Layer 9 of a small transformer language model trained on English Wikipedia (12 layers, counted from 0, width 128).
A neuron's activation on a vector x is SiLU(gate . x) times (in . x), where the dot is the dot product.

Input weights of the MLP neurons that the questions are about. A number n stands for (n - 500) times 0.0011.
n72 gate: 591 511 536 585 668 543 574 714 539 674 512 450 488 496 558 672 512 492 748 660 594 325 319 559 574 588 670 672 659 547 271 634 435 393 385 508 550 428 367 347 466 407 686 534 305 608 466 657 350 485 642 420 454 566 450 250 246 500 406 535 458 747 664 633 570 658 492 559 553 431 327 484 621 500 508 430 702 461 553 654 450 445 531 299 492 457 303 290 590 557 465 477 805 279 311 546 473 289 140 669 410 589 595 266 545 553 481 344 570 286 432 588 253 445 765 573 484 343 469 314 649 523 477 381 443 385 641 442
n161 gate: 353 446 540 524 368 738 224 484 650 516 620 504 333 477 711 365 441 641 375 296 332 269 227 492 599 516 496 466 658 700 519 520 445 453 746 653 385 469 508 612 431 449 488 643 449 531 473 444 484 454 331 364 574 528 740 576 568 446 500 678 705 395 722 317 595 550 356 205 769 784 480 345 743 473 539 532 561 627 566 363 680 615 367 370 635 488 504 403 747 656 559 268 548 370 342 575 330 437 856 528 552 393 391 245 465 473 356 608 448 468 566 557 457 655 412 374 384 512 297 419 448 596 611 492 465 437 608 551
n300 gate: 566 657 519 806 788 545 360 441 470 609 534 474 346 346 444 587 575 533 463 593 576 583 352 195 436 559 379 590 489 447 419 712 430 415 352 422 541 493 427 439 413 257 552 533 270 593 544 462 589 668 545 342 581 399 645 398 304 459 454 455 489 592 470 669 238 449 420 500 467 404 533 409 594 504 434 698 680 635 621 611 485 443 507 171 688 375 395 725 730 577 400 507 259 660 362 660 635 507 548 553 409 433 439 407 332 430 504 636 591 718 573 454 435 398 447 706 489 265 400 239 587 642 519 452 298 459 523 556
n322 gate: 516 441 553 620 423 476 747 623 283 404 626 239 142 527 583 444 448 623 619 856 468 488 358 367 262 540 461 341 288 508 622 385 662 804 694 404 681 465 590 516 430 215 400 649 563 385 776 492 336 437 619 602 579 580 464 557 230 543 589 552 449 551 393 547 560 578 565 500 374 524 428 597 480 298 492 444 344 532 343 575 318 524 512 644 524 787 676 374 476 382 333 416 488 438 456 408 636 746 444 638 533 468 578 409 543 692 298 439 415 677 535 479 483 682 702 460 419 532 532 303 755 523 235 694 555 595 504 472
n364 gate: 429 762 547 649 477 488 396 311 622 416 477 565 431 522 674 338 653 671 489 457 566 373 186 307 462 625 332 581 527 411 492 489 474 553 504 546 542 252 743 624 403 408 366 530 398 435 511 469 420 313 189 556 477 622 355 91 550 349 395 496 530 391 387 586 523 574 767 523 492 406 455 727 419 530 489 576 794 427 507 337 372 392 296 424 615 434 424 398 535 451 621 542 410 670 557 424 592 542 685 492 411 611 547 504 418 635 515 589 423 814 679 453 814 454 662 435 434 450 519 308 423 694 588 417 553 326 364 481
n368 gate: 396 567 413 666 319 569 431 508 560 590 232 658 358 479 521 582 577 542 454 376 707 573 535 689 569 496 500 492 440 396 492 720 753 214 796 458 744 291 441 144 267 701 325 529 386 665 492 574 402 533 750 416 374 491 372 487 560 643 362 632 538 404 702 479 470 409 405 139 719 513 458 496 504 496 639 598 316 568 596 322 230 294 348 564 324 440 624 391 436 710 534 738 448 244 666 411 432 500 432 500 249 521 744 504 338 408 218 371 526 260 462 614 320 509 655 500 565 513 492 439 362 375 654 344 307 314 595 352
n462 gate: 368 326 511 373 467 963 573 403 620 475 691 416 715 646 392 314 536 360 518 605 500 515 541 423 427 611 766 689 540 441 554 460 371 493 597 359 646 568 351 474 567 547 417 407 697 424 493 301 630 731 378 432 525 500 536 416 467 454 684 642 649 582 446 696 682 606 327 409 407 343 558 639 558 421 386 453 641 464 550 406 686 376 679 366 343 339 518 332 547 471 651 605 452 500 373 547 656 439 457 529 412 380 426 561 535 685 464 474 566 453 603 459 759 463 610 525 709 566 457 444 452 571 358 636 532 608 364 687
n465 gate: 552 874 457 595 481 719 512 455 381 446 334 638 496 537 447 427 630 546 564 496 570 531 488 230 312 360 593 507 397 740 492 420 659 885 458 515 538 384 425 395 574 389 584 432 549 534 545 333 450 395 485 661 184 576 489 376 396 496 294 611 534 350 406 410 496 534 473 253 632 670 492 334 327 617 470 531 449 665 605 326 421 296 402 405 596 670 355 443 435 500 511 443 645 537 405 344 718 333 663 310 484 550 277 682 277 421 330 624 508 665 672 496 471 724 458 489 527 543 534 539 569 478 473 523 568 773 702 489
n510 gate: 605 706 708 427 628 604 527 671 473 408 795 308 554 474 378 635 373 774 542 520 508 326 543 686 662 561 541 355 542 605 542 374 591 451 565 561 446 353 462 488 534 431 466 267 568 435 349 632 492 643 454 722 285 489 328 690 434 583 718 404 568 443 545 519 477 440 508 442 504 447 618 369 647 511 674 500 413 519 590 481 633 747 614 527 411 756 194 742 458 685 637 679 512 292 657 592 442 193 561 376 368 446 711 698 395 602 508 608 461 642 481 532 620 616 454 477 465 516 432 402 395 728 396 363 387 519 523 253
n72 in: 571 688 504 460 654 492 682 342 556 552 702 440 540 461 464 379 592 691 559 761 407 782 451 431 641 722 531 485 604 488 441 639 761 188 290 448 464 531 308 598 445 392 376 567 765 381 508 601 337 559 548 292 299 464 620 549 319 496 362 488 563 649 634 827 456 558 366 379 299 342 560 415 653 445 406 356 471 612 614 520 227 488 429 236 802 508 360 86 436 567 492 544 594 387 484 504 564 310 326 472 285 424 614 492 648 551 433 746 605 428 559 574 340 427 524 600 464 508 579 398 476 520 576 405 496 361 602 579
n161 in: 757 278 685 551 365 307 147 519 402 692 203 563 358 473 531 326 578 337 751 508 575 457 484 520 528 457 236 534 418 540 419 236 554 403 733 609 598 289 481 572 607 367 406 650 554 445 581 472 434 531 481 492 600 445 699 334 780 353 357 324 377 627 581 569 598 298 571 528 604 508 659 650 303 315 658 406 428 500 416 543 303 299 562 641 532 591 473 720 465 569 496 442 504 413 551 672 422 299 492 496 389 469 600 593 622 385 554 342 500 630 707 677 568 433 603 234 369 365 438 596 488 382 531 330 462 531 329 547
n300 in: 466 432 599 634 679 400 406 485 662 423 410 620 295 432 477 484 446 469 386 492 399 500 684 500 388 439 613 362 531 371 576 504 318 614 428 381 257 269 383 754 324 327 473 545 416 297 443 613 669 530 641 375 792 569 462 196 337 515 828 631 859 614 587 655 411 406 359 597 576 652 500 298 434 409 477 573 539 500 696 580 508 512 466 642 558 512 527 587 593 561 489 370 571 646 427 427 477 622 508 418 492 670 630 301 444 515 667 212 457 902 651 587 587 597 372 388 344 453 420 543 376 515 616 508 402 553 547 561
n322 in: 559 623 811 484 398 691 107 276 464 334 463 419 537 654 432 138 605 548 584 412 296 594 377 447 459 544 721 746 383 561 404 191 636 456 476 584 553 599 389 451 520 318 552 579 608 464 401 336 375 551 376 647 428 363 399 394 789 588 713 451 393 456 416 417 370 508 303 549 516 436 640 524 569 197 361 367 396 395 532 452 692 431 572 585 569 569 480 532 573 504 721 500 450 339 556 415 629 628 492 299 385 504 595 376 665 437 356 463 451 849 461 296 474 679 630 605 500 688 448 603 500 224 516 464 437 548 209 500
n364 in: 518 581 608 635 626 296 416 638 360 662 702 549 572 231 601 542 492 515 277 403 660 568 393 416 572 411 471 402 572 496 686 530 623 552 806 436 602 433 459 454 735 677 496 518 444 830 437 595 590 581 459 515 418 703 211 504 595 429 645 217 555 655 597 522 545 764 408 549 251 493 493 382 636 545 578 414 276 481 500 407 537 606 552 462 515 340 365 415 667 348 519 320 411 712 770 492 300 481 679 435 446 696 369 485 540 400 679 606 351 458 386 593 435 420 420 572 393 473 444 600 534 493 591 664 648 515 500 590
n368 in: 400 487 395 530 604 329 457 293 551 491 427 594 423 500 394 367 709 610 576 496 621 418 422 612 629 462 479 628 474 349 580 644 601 281 559 424 705 504 450 535 243 794 266 567 686 356 362 401 623 696 788 571 424 594 432 573 294 529 418 376 412 337 643 559 338 729 418 182 370 445 682 711 646 441 466 530 273 415 538 521 471 380 656 300 792 487 368 416 526 706 183 657 831 628 572 288 312 698 677 513 296 521 509 242 396 487 492 483 422 342 321 540 348 375 595 704 591 522 437 465 483 396 645 513 404 322 556 894
n462 in: 450 408 459 598 408 642 529 575 365 529 364 471 716 436 615 390 616 680 697 481 349 749 537 632 339 331 433 581 318 588 514 453 432 615 514 344 722 457 393 581 433 584 616 653 392 424 600 614 406 721 698 432 597 522 572 379 614 464 629 700 365 693 658 303 493 511 415 390 704 332 781 394 676 471 486 333 541 536 411 626 622 518 374 761 705 416 507 468 328 507 428 218 351 451 601 391 536 374 428 493 544 420 407 579 560 582 392 452 662 511 393 642 508 478 467 642 585 434 514 437 731 603 606 529 443 381 308 608
n465 in: 306 726 500 442 433 571 742 614 504 740 358 653 579 637 549 571 463 287 467 530 826 550 315 812 737 247 573 576 376 513 321 668 500 390 594 590 392 415 581 487 440 248 442 468 549 558 711 471 619 395 336 626 264 376 512 521 367 419 437 570 536 476 308 463 521 705 575 408 463 386 516 637 413 206 423 504 542 343 800 598 500 612 447 496 583 646 418 329 591 325 582 627 555 432 422 327 703 541 512 529 735 479 395 459 576 707 316 108 475 272 439 466 540 517 675 248 237 508 365 551 362 403 343 443 411 611 513 279
n510 in: 391 669 595 408 201 539 399 538 531 573 877 373 508 778 557 485 235 672 500 413 582 396 574 605 392 329 324 318 554 434 322 393 496 542 542 557 485 492 511 492 668 523 477 379 355 450 371 691 469 523 557 500 379 327 661 337 384 303 406 365 568 356 519 500 469 620 449 651 633 523 511 477 369 216 496 488 606 411 734 367 648 713 189 696 558 492 412 629 419 341 523 607 335 336 427 573 639 367 329 800 508 681 535 431 545 534 523 574 477 481 485 639 500 298 438 396 302 473 637 528 488 470 423 310 538 542 426 244

Each question shows a token from some text and the vector x that enters the MLP there. A number n stands for (n - 500) times 0.0074.

" D": 483 360 809 433 531 419 538 580 443 477 468 530 447 360 464 678 608 537 418 195 567 522 570 394 505 556 337 534 594 679 674 638 565 547 275 491 377 452 310 623 471 525 516 495 542 630 502 530 499 588 421 505 538 533 441 626 310 608 578 489 360 512 496 499 555 428 371 407 456 530 543 562 336 563 585 529 462 521 470 555 293 507 453 469 595 539 727 478 520 599 525 587 539 511 541 451 408 492 627 508 638 422 413 541 527 490 582 431 510 493 586 286 362 519 436 560 635 537 496 531 531 532 405 696 431 511 493 387
The neuron with the highest activation: n462

"ive": 497 398 544 479 459 451 714 517 455 478 409 545 660 555 439 495 464 525 571 573 542 285 491 442 427 584 533 413 727 329 440 294 624 509 567 546 567 551 484 455 526 570 594 621 677 560 527 569 522 598 386 643 235 553 565 663 484 436 587 487 426 580 429 598 474 408 607 558 335 510 554 535 401 468 276 490 504 560 390 555 577 379 417 448 469 500 408 455 595 499 408 264 315 745 623 430 505 498 594 359 578 494 443 552 508 398 526 393 656 622 591 565 342 601 533 405 488 567 566 600 351 469 520 741 483 397 511 502
The neuron with the highest activation: n510

"ine": 436 462 422 307 552 350 566 608 520 498 521 441 666 386 316 442 449 515 528 537 681 380 388 457 443 525 509 374 526 541 631 507 408 487 262 360 492 564 630 713 521 554 578 577 605 590 507 608 468 632 430 533 734 417 586 571 629 487 572 495 552 613 553 572 622 585 532 676 595 440 532 456 538 521 503 467 660 505 533 455 596 559 460 492 485 590 683 503 581 605 619 500 279 253 388 557 481 553 330 376 443 521 589 678 494 480 494 477 692 525 640 545 389 655 521 534 615 588 559 553 315 397 420 477 568 399 588 386
The neuron with the highest activation: n368

"aw": 447 604 609 400 552 413 544 581 602 497 486 481 677 469 338 532 476 594 382 430 587 534 544 456 461 547 533 540 399 567 704 514 620 584 442 396 451 606 440 572 594 564 633 334 530 592 476 513 449 594 402 476 388 415 509 434 575 368 477 490 520 479 495 441 663 583 541 528 468 448 530 622 492 497 478 560 448 594 462 535 475 409 481 407 427 510 534 431 613 394 544 580 285 392 440 516 564 482 376 445 658 443 480 522 378 424 412 447 555 402 466 608 270 516 504 390 540 662 474 615 446 352 648 578 531 364 535 567
Which neuron fires most, and how strongly? n300, at about 0.59

" mod": 511 402 540 439 526 630 658 539 537 419 363 600 491 458 526 530 436 610 308 468 520 576 634 297 652 590 524 338 440 594 456 601 454 491 532 542 369 540 549 618 712 450 523 599 626 489 559 610 558 424 535 500 427 510 420 679 539 432 569 613 463 414 429 431 659 673 518 526 513 570 531 503 582 347 477 625 604 295 482 649 527 302 475 325 538 700 626 534 528 411 523 439 617 408 536 517 451 592 474 364 530 731 607 537 363 565 484 573 580 505 548 507 363 805 499 438 661 399 521 515 507 667 484 540 301 475 403 516
The neuron with the highest activation: n465

"iet": 504 358 435 318 479 507 531 637 427 535 471 398 612 568 388 616 536 559 584 425 535 473 505 260 306 595 408 411 644 675 664 421 458 386 514 395 594 615 480 647 516 424 579 480 502 636 531 539 520 687 353 594 384 538 346 524 506 559 531 626 349 588 635 429 697 526 479 680 553 660 579 554 377 616 437 558 572 533 556 550 486 507 394 395 629 627 678 453 542 565 581 625 596 432 546 283 479 560 479 566 646 538 404 595 473 404 442 530 518 533 517 558 333 520 493 541 516 422 495 667 527 482 554 512 527 424 407 539
Which two neurons fire most, strongest first? n300, n368

"3": 578 297 528 545 421 317 347 453 683 560 401 545 484 437 630 644 577 543 668 440 491 589 533 562 361 407 546 392 375 522 594 502 692 399 411 550 557 557 579 627 566 463 571 341 407 533 448 649 524 556 274 468 315 427 480 649 438 495 520 399 530 619 475 502 623 606 558 530 520 595 440 537 340 536 510 672 661 499 400 443 604 490 382 540 587 560 612 648 568 382 688 463 339 545 575 366 503 577 464 727 454 537 513 544 446 576 679 509 534 497 544 511 347 575 524 357 476 470 461 381 480 533 314 390 374 458 586 448
Which neuron fires most, and how strongly? n72, at about 0.27

" M": 419 593 743 442 513 414 769 517 502 418 154 554 549 540 520 478 594 566 553 517 548 330 600 422 516 485 551 416 479 509 424 586 681 436 593 558 355 472 573 596 547 551 560 316 634 563 518 521 560 573 406 549 603 544 563 535 656 379 414 397 556 462 387 586 411 583 504 539 379 455 541 563 366 433 582 559 554 344 584 467 406 542 585 442 580 570 490 584 600 495 626 626 606 531 491 504 516 599 544 535 459 524 525 463 500 546 419 540 489 444 531 377 286 518 599 455 549 456 450 494 466 467 537 509 458 460 584 423
Which three neurons fire most, strongest first? n462, n465, n368

"ink": 419 321 640 385 421 614 607 598 608 428 503 421 544 538 454 449 417 604 422 507 687 450 493 325 323 649 324 248 553 516 655 567 362 403 447 524 416 511 442 621 649 667 583 395 566 418 501 593 465 487 467 569 380 552 530 518 606 569 531 454 623 565 550 337 480 609 404 698 461 428 453 588 715 504 281 586 488 734 613 539 568 492 599 446 524 487 587 514 438 517 406 366 311 458 533 403 556 460 426 536 487 447 477 552 529 440 489 558 531 448 626 542 363 677 427 580 436 561 489 438 452 405 352 402 479 248 367 482
The neuron with the highest activation: n510

" he": 502 646 679 570 516 434 559 437 482 324 518 580 437 435 587 527 532 551 453 405 490 459 497 498 585 410 580 369 509 611 562 601 442 546 477 473 391 479 557 418 731 441 367 492 551 521 375 561 502 450 442 391 350 543 605 519 658 577 452 524 420 691 444 463 494 679 590 708 372 528 460 526 438 499 536 634 453 581 688 591 617 464 370 463 510 532 587 474 573 360 453 469 632 458 740 416 466 449 649 531 475 468 501 578 526 368 498 618 497 619 461 428 316 232 663 442 412 513 464 667 438 574 612 414 411 464 483 545
Which neuron fires most, and how strongly? n364, at about 2.5

" the": 469 583 440 406 516 428 554 608 510 405 557 631 437 661 457 509 543 483 487 517 529 542 465 518 568 483 550 496 494 416 521 501 463 487 350 480 472 504 467 540 464 604 477 523 543 551 451 583 512 539 399 497 529 542 567 595 580 512 491 526 543 498 454 456 674 403 397 551 475 489 561 416 583 496 451 430 519 463 425 516 624 526 373 525 573 505 496 445 523 528 483 457 112 564 403 545 480 588 500 459 529 511 543 501 463 572 476 503 667 509 506 497 232 447 532 456 476 449 597 694 371 588 468 562 486 456 411 510
The neuron with the highest activation: n368

"en": 571 663 666 452 500 542 634 626 395 575 490 428 606 534 464 284 423 503 603 544 427 549 464 520 528 583 731 292 530 528 446 572 586 613 458 591 555 523 344 607 599 725 417 446 588 447 417 576 610 617 443 554 301 308 467 522 527 505 495 550 310 418 465 597 648 497 469 593 344 288 463 366 505 570 310 721 590 521 473 466 544 413 407 279 547 460 423 416 623 473 388 378 276 545 464 476 436 352 518 407 605 455 560 631 557 505 606 441 688 549 553 550 435 638 564 394 519 492 465 608 365 458 511 667 524 578 206 507
The neuron with the highest activation: n462

",": 552 558 399 437 374 437 522 449 390 489 469 554 620 681 470 396 411 501 593 595 448 400 511 460 343 319 714 385 486 501 472 592 599 358 423 535 494 471 525 469 553 611 496 362 566 595 514 438 382 341 361 513 413 401 372 344 573 609 500 452 512 582 468 418 684 596 417 647 240 554 481 458 537 521 551 471 589 575 477 470 495 414 492 484 504 447 630 458 621 531 464 478 337 362 616 455 422 495 416 539 488 470 622 495 527 368 459 243 555 569 493 559 305 506 466 323 563 458 518 360 549 504 475 674 607 610 386 469
Which neuron fires most, and how strongly? n322, at about 0.75

"ight": 564 555 708 448 424 491 617 515 479 408 371 630 575 428 472 486 450 693 525 371 638 468 388 359 384 464 539 427 601 439 563 420 473 533 451 515 547 544 513 447 573 634 544 592 573 565 610 699 459 535 358 527 454 525 454 550 570 506 427 439 473 565 518 516 400 549 410 671 494 647 462 484 498 322 487 579 528 613 545 499 631 228 474 420 360 678 572 357 380 451 478 469 273 616 606 424 373 404 473 492 607 278 541 606 526 525 598 352 569 431 324 496 350 561 540 494 487 544 534 554 394 511 555 663 522 417 359 666
The neuron with the highest activation: n300

" commun": 642 473 435 471 456 397 522 484 350 461 287 539 409 487 543 511 442 553 358 449 549 540 649 356 534 551 467 240 436 447 583 439 407 539 445 430 265 518 490 595 619 527 513 719 512 559 490 678 585 537 460 370 429 468 658 599 722 415 493 542 481 431 588 482 486 689 512 618 557 635 614 418 439 511 494 648 610 417 469 616 295 285 548 482 563 497 504 506 533 481 457 549 457 454 417 582 483 429 405 387 386 526 706 425 386 384 493 550 578 508 398 554 343 559 426 635 584 580 522 522 382 549 589 397 506 385 379 558
Which neuron fires most, and how strongly? n300, at about 0.69

"land": 606 473 510 418 498 319 603 563 575 434 507 456 618 477 414 562 636 422 505 527 636 560 350 501 384 534 523 385 415 470 655 571 592 516 392 549 464 614 474 574 595 589 531 445 587 483 518 603 414 706 485 389 594 467 570 502 658 513 458 458 472 615 542 437 725 601 572 672 541 462 435 558 608 483 524 560 495 479 473 566 587 414 511 515 377 492 442 480 610 454 572 588 268 483 357 460 407 448 329 353 685 457 553 585 406 406 454 480 538 496 580 476 308 527 552 444 488 664 519 506 419 437 534 694 478 293 646 595
Which neuron fires most, and how strongly? n510, at about 0.35

"ced": 575 317 476 367 465 412 514 499 419 464 594 485 443 542 564 643 297 626 546 398 479 539 466 495 618 422 464 482 524 648 611 495 438 521 533 320 257 564 396 547 611 654 428 534 477 652 559 621 568 470 541 596 519 341 465 712 486 508 624 429 434 652 702 414 574 353 737 778 534 540 631 426 532 539 543 541 606 634 389 402 450 358 586 313 517 780 547 599 398 403 462 493 526 441 462 622 697 587 563 463 408 449 543 469 739 587 610 566 643 479 339 357 441 501 496 648 432 498 576 507 331 659 537 533 497 558 529 622
The neuron with the highest activation: n465

"ation": 673 542 464 442 539 388 524 429 341 424 572 642 621 666 327 446 316 611 403 534 529 380 435 499 444 550 551 318 566 427 549 498 583 426 377 467 634 499 525 666 497 604 398 615 564 418 522 698 374 502 328 574 616 382 596 432 535 621 612 311 408 646 583 482 406 503 457 593 205 504 516 557 505 603 483 480 485 427 416 502 524 346 563 566 545 474 595 415 653 339 451 419 363 523 440 429 485 361 464 330 582 515 640 681 463 456 429 503 694 503 413 472 385 706 514 399 492 390 505 432 445 562 532 723 417 533 424 461
Which three neurons fire most, strongest first? n322, n465, n368

" H": 444 442 641 418 419 585 517 650 557 528 352 459 457 508 507 558 467 581 514 336 539 475 547 299 479 526 480 406 382 440 559 613 575 503 460 490 397 524 364 547 583 567 541 513 520 401 493 665 476 536 416 599 483 526 556 609 593 539 613 654 471 686 382 364 458 658 448 519 395 541 542 557 609 423 532 484 466 489 533 378 447 520 657 533 656 563 794 398 481 348 643 448 483 576 504 477 518 588 705 390 690 494 585 436 625 471 349 445 587 463 543 147 360 486 452 559 457 500 576 556 441 529 527 387 459 280 530 375
The neuron with the highest activation: n322

"and": 438 540 578 436 368 449 504 592 510 459 428 533 657 520 514 417 498 414 543 362 529 355 450 415 454 560 606 411 494 436 433 395 630 520 310 519 638 677 496 661 551 608 379 433 633 634 605 594 551 406 558 611 277 453 519 532 620 440 472 310 556 698 586 507 578 407 653 633 372 558 571 428 329 534 381 491 504 471 505 534 616 441 471 301 395 482 518 431 505 440 472 504 224 565 692 476 428 367 444 348 659 528 699 521 405 412 401 547 649 498 521 534 393 620 330 392 485 408 619 558 294 448 520 661 472 337 540 584
Which three neurons fire most, strongest first? n300, n368, n462

"P": 362 502 647 463 507 385 576 582 448 662 357 500 512 480 547 529 507 371 480 252 620 598 632 492 503 571 521 427 620 402 607 556 529 539 305 247 541 591 400 580 492 541 425 598 396 412 441 640 524 505 541 451 467 506 382 661 728 509 551 477 599 597 441 544 710 501 557 511 604 420 458 640 361 326 444 616 795 381 630 375 569 520 506 497 586 499 619 536 513 554 582 517 523 412 549 410 358 586 607 595 516 545 484 510 502 336 583 484 647 365 433 388 368 471 618 523 572 415 517 513 371 464 595 646 447 607 528 489
Which two neurons fire most, strongest first? n368, n322

"per": 533 484 687 407 514 303 587 626 475 497 520 418 494 529 632 587 487 447 266 379 593 463 504 366 374 553 703 505 500 755 730 594 443 579 426 370 291 486 433 488 490 581 340 464 351 557 537 536 496 483 512 574 502 201 510 671 489 605 624 733 576 590 445 457 478 656 587 508 365 504 663 685 589 436 537 551 464 511 484 565 452 440 501 327 466 485 586 593 499 461 653 504 495 424 360 449 721 496 482 307 528 462 551 450 526 534 732 494 596 395 404 483 474 792 546 587 545 527 529 595 520 591 553 497 412 311 529 673
Which two neurons fire most, strongest first? n161, n368

"ir": 446 351 586 504 494 506 667 502 434 410 711 556 319 456 481 497 482 292 475 498 575 499 543 441 503 585 664 493 511 687 443 453 468 291 643 480 601 593 628 579 569 676 368 544 537 423 413 451 540 499 250 611 494 361 471 425 649 701 648 653 356 619 483 588 554 639 404 577 530 530 550 628 375 543 431 650 556 454 502 449 562 461 327 499 664 447 592 522 299 446 477 510 577 536 760 413 587 254 581 461 656 426 620 389 386 427 397 440 721 517 642 505 470 627 500 429 398 532 341 553 411 374 565 377 412 410 323 538
Which two neurons fire most, strongest first? n161, n72

"2": 406 567 519 576 610 505 427 503 372 450 639 519 438 721 439 507 527 503 295 613 515 406 527 542 683 376 385 352 558 432 558 401 489 508 429 474 476 542 481 597 522 605 681 571 557 611 468 745 440 769 358 446 461 354 440 494 608 501 589 511 648 413 578 415 460 621 441 572 417 444 556 694 476 511 392 585 563 316 330 517 534 574 263 515 403 527 590 489 424 338 300 370 559 671 412 399 389 350 524 457 536 382 599 529 527 445 573 445 494 479 518 363 362 536 592 478 571 665 433 515 485 457 438 436 417 646 552 402
Which two neurons fire most, strongest first? n510, n72

"ed": 640 571 575 523 553 363 500 597 528 420 548 609 672 504 429 424 464 504 462 427 558 432 521 525 465 432 521 479 460 364 487 425 737 481 444 444 545 640 416 682 568 545 373 551 679 633 448 532 512 480 560 593 348 528 475 426 460 385 514 418 389 546 489 428 644 250 666 605 380 408 607 484 420 430 445 581 518 580 368 602 485 356 486 307 470 533 414 334 781 329 528 504 282 745 554 360 483 611 458 421 550 414 553 613 470 388 560 466 584 488 581 518 380 636 543 297 620 554 441 545 382 500 571 807 585 367 493 495
Which three neurons fire most, strongest first? n364, n510, n300

"9": 500 469 295 470 611 331 489 639 537 449 580 502 364 721 439 719 593 589 555 565 389 457 527 766 643 559 550 401 508 374 573 434 451 545 374 568 472 673 425 682 498 613 470 570 396 541 550 510 417 804 369 615 480 593 500 581 612 534 623 531 551 578 535 548 530 669 562 639 520 500 465 700 387 416 438 605 487 395 436 519 543 407 443 438 569 584 517 487 633 471 399 384 528 633 518 384 581 565 557 454 484 410 509 603 529 409 535 597 616 424 696 410 365 501 459 464 490 389 367 403 426 404 395 556 382 565 474 447
Which two neurons fire most, strongest first? n161, n462

" of": 460 548 447 442 580 424 519 490 293 500 582 640 442 363 670 511 660 373 502 438 515 569 555 539 443 176 607 384 556 472 544 674 339 452 397 411 574 584 325 552 484 540 616 568 607 642 397 584 514 316 417 658 520 592 402 551 577 449 528 429 487 504 496 365 688 487 597 557 491 451 501 454 498 506 682 764 491 669 522 664 515 405 379 452 485 544 478 579 560 585 420 654 224 560 502 473 460 453 442 542 408 659 592 610 481 405 645 481 519 597 598 495 419 589 472 387 569 311 567 389 546 466 544 416 759 491 367 458
The neuron with the highest activation: n322

"-": 486 407 528 494 599 556 390 494 343 385 393 544 450 363 279 538 439 777 366 540 555 393 440 323 475 592 619 420 448 539 545 373 580 569 426 526 527 534 577 451 567 457 506 645 555 554 434 372 521 574 471 497 356 523 433 557 507 536 558 534 426 502 477 391 555 281 651 548 410 574 537 791 463 443 468 514 425 562 536 342 483 476 342 459 618 559 529 633 643 513 543 586 693 413 524 422 663 442 484 641 529 355 582 511 514 335 514 573 414 535 501 384 332 648 535 624 545 385 607 542 384 551 479 603 415 449 585 391
Which two neurons fire most, strongest first? n322, n462

" in": 425 491 488 569 447 497 455 634 397 491 588 407 438 598 583 483 663 662 536 349 478 422 557 344 505 438 597 433 475 407 519 495 470 453 426 376 362 630 424 375 414 530 569 543 552 626 497 607 493 466 484 530 542 477 512 495 491 511 526 487 589 509 500 449 632 513 659 451 461 473 578 423 691 352 492 523 520 586 451 565 563 467 479 463 556 678 588 529 537 634 486 322 311 662 457 536 563 511 632 461 561 530 617 604 274 414 579 457 636 501 496 529 272 406 520 446 453 352 472 459 440 519 662 515 590 524 333 483
The neuron with the highest activation: n300

"He": 441 717 598 480 496 389 449 580 548 522 413 592 454 429 468 528 663 463 439 410 572 515 454 540 562 532 497 440 700 497 601 672 375 536 454 483 376 605 563 508 637 567 349 371 585 423 420 458 438 509 284 499 353 539 658 526 540 465 473 565 568 625 506 565 559 595 600 697 441 470 550 455 402 495 550 595 607 607 617 514 497 485 467 522 470 532 649 424 603 297 524 394 595 657 598 307 524 571 629 501 494 566 496 649 498 463 404 543 557 476 421 619 339 220 603 525 553 410 406 743 468 498 706 360 453 472 407 480
The neuron with the highest activation: n364

" his": 434 378 438 489 604 519 451 630 493 363 548 608 443 590 387 584 689 606 590 395 622 478 330 462 542 265 587 520 519 406 544 524 353 345 535 558 433 428 447 497 667 584 475 566 493 540 474 678 547 540 459 500 476 577 573 587 510 581 628 649 437 654 409 468 618 542 513 588 483 552 746 518 447 461 572 587 515 547 524 620 619 432 175 517 517 469 582 368 596 496 549 556 255 445 488 418 425 515 544 482 546 572 506 492 492 493 426 512 644 623 560 436 338 343 472 379 404 519 484 648 452 586 591 591 496 397 270 467
Which three neurons fire most, strongest first? n364, n72, n161

" –": 403 489 486 562 578 424 498 570 631 585 506 560 572 371 333 573 500 595 452 581 493 522 524 310 596 508 508 439 459 437 479 639 532 514 405 474 390 489 396 504 426 483 450 501 484 450 374 624 428 406 540 492 448 555 455 471 634 545 562 510 711 616 447 443 567 548 542 634 489 487 470 580 579 454 473 563 412 616 507 455 403 398 527 557 453 477 497 403 597 460 489 424 321 416 537 528 584 479 689 494 570 413 551 493 454 275 571 453 585 493 481 452 238 525 517 471 540 449 435 544 427 529 415 551 555 461 431 515
Which neuron fires most, and how strongly? n300, at about 1

"ces": 581 677 449 315 325 389 509 482 585 461 577 443 789 454 491 524 499 461 511 411 514 490 510 539 541 576 624 400 539 842 531 484 444 404 387 469 430 565 485 450 609 476 582 546 597 614 550 535 606 498 357 584 491 450 501 454 419 511 543 644 524 568 594 627 698 450 440 613 456 472 583 465 560 659 377 542 509 478 424 578 422 546 439 433 473 625 506 508 499 318 513 722 584 580 445 441 498 488 377 685 395 623 493 626 551 270 552 499 484 373 481 530 342 479 534 510 596 524 437 552 358 482 659 231 525 406 510 464
Which neuron fires most, and how strongly? n72, at about 3

"ics": 539 440 660 503 503 426 488 560 376 413 402 501 699 501 316 527 407 649 434 395 614 334 537 415 459 467 471 428 565 362 543 507 458 514 466 566 483 526 472 475 511 588 507 570 572 481 542 603 355 672 411 473 564 690 510 542 664 563 528 474 496 578 472 445 506 528 506 693 529 577 567 685 532 419 446 550 496 553 493 434 560 244 663 373 417 584 503 419 548 425 614 405 269 551 472 587 361 555 565 530 499 504 524 586 541 518 499 411 553 448 436 544 296 516 462 363 563 600 577 541 473 532 526 510 594 449 623 581
The neuron with the highest activation: n465

" res": 566 498 465 489 350 491 505 433 548 385 612 670 535 511 347 572 590 445 298 400 587 541 432 345 578 589 669 549 481 467 607 548 399 551 344 402 334 612 399 716 582 692 492 532 529 500 463 398 580 518 441 595 376 560 614 592 590 412 545 650 549 662 450 672 656 424 452 486 479 668 601 488 374 284 617 566 594 535 605 428 497 245 525 400 500 617 554 474 670 401 535 368 486 480 491 317 531 552 580 581 520 660 442 459 327 440 630 298 627 486 481 347 466 401 355 638 663 445 563 472 490 390 387 342 498 263 396 512
Which neuron fires most, and how strongly? n300, at about 0.46

" which": 579 646 485 548 458 415 590 426 617 583 664 600 712 722 585 523 481 561 508 572 539 483 649 454 409 546 519 421 421 478 528 674 548 506 463 491 404 427 468 501 562 698 462 463 443 485 495 586 411 411 378 541 490 514 488 392 575 596 458 481 533 590 570 546 477 683 567 733 413 555 401 456 604 572 578 644 589 680 512 688 569 368 503 646 537 564 484 403 565 538 449 355 523 509 505 522 414 556 510 577 508 463 610 611 598 387 466 608 587 533 515 455 290 472 555 282 443 505 537 639 536 637 481 440 559 530 469 500
The neuron with the highest activation: n72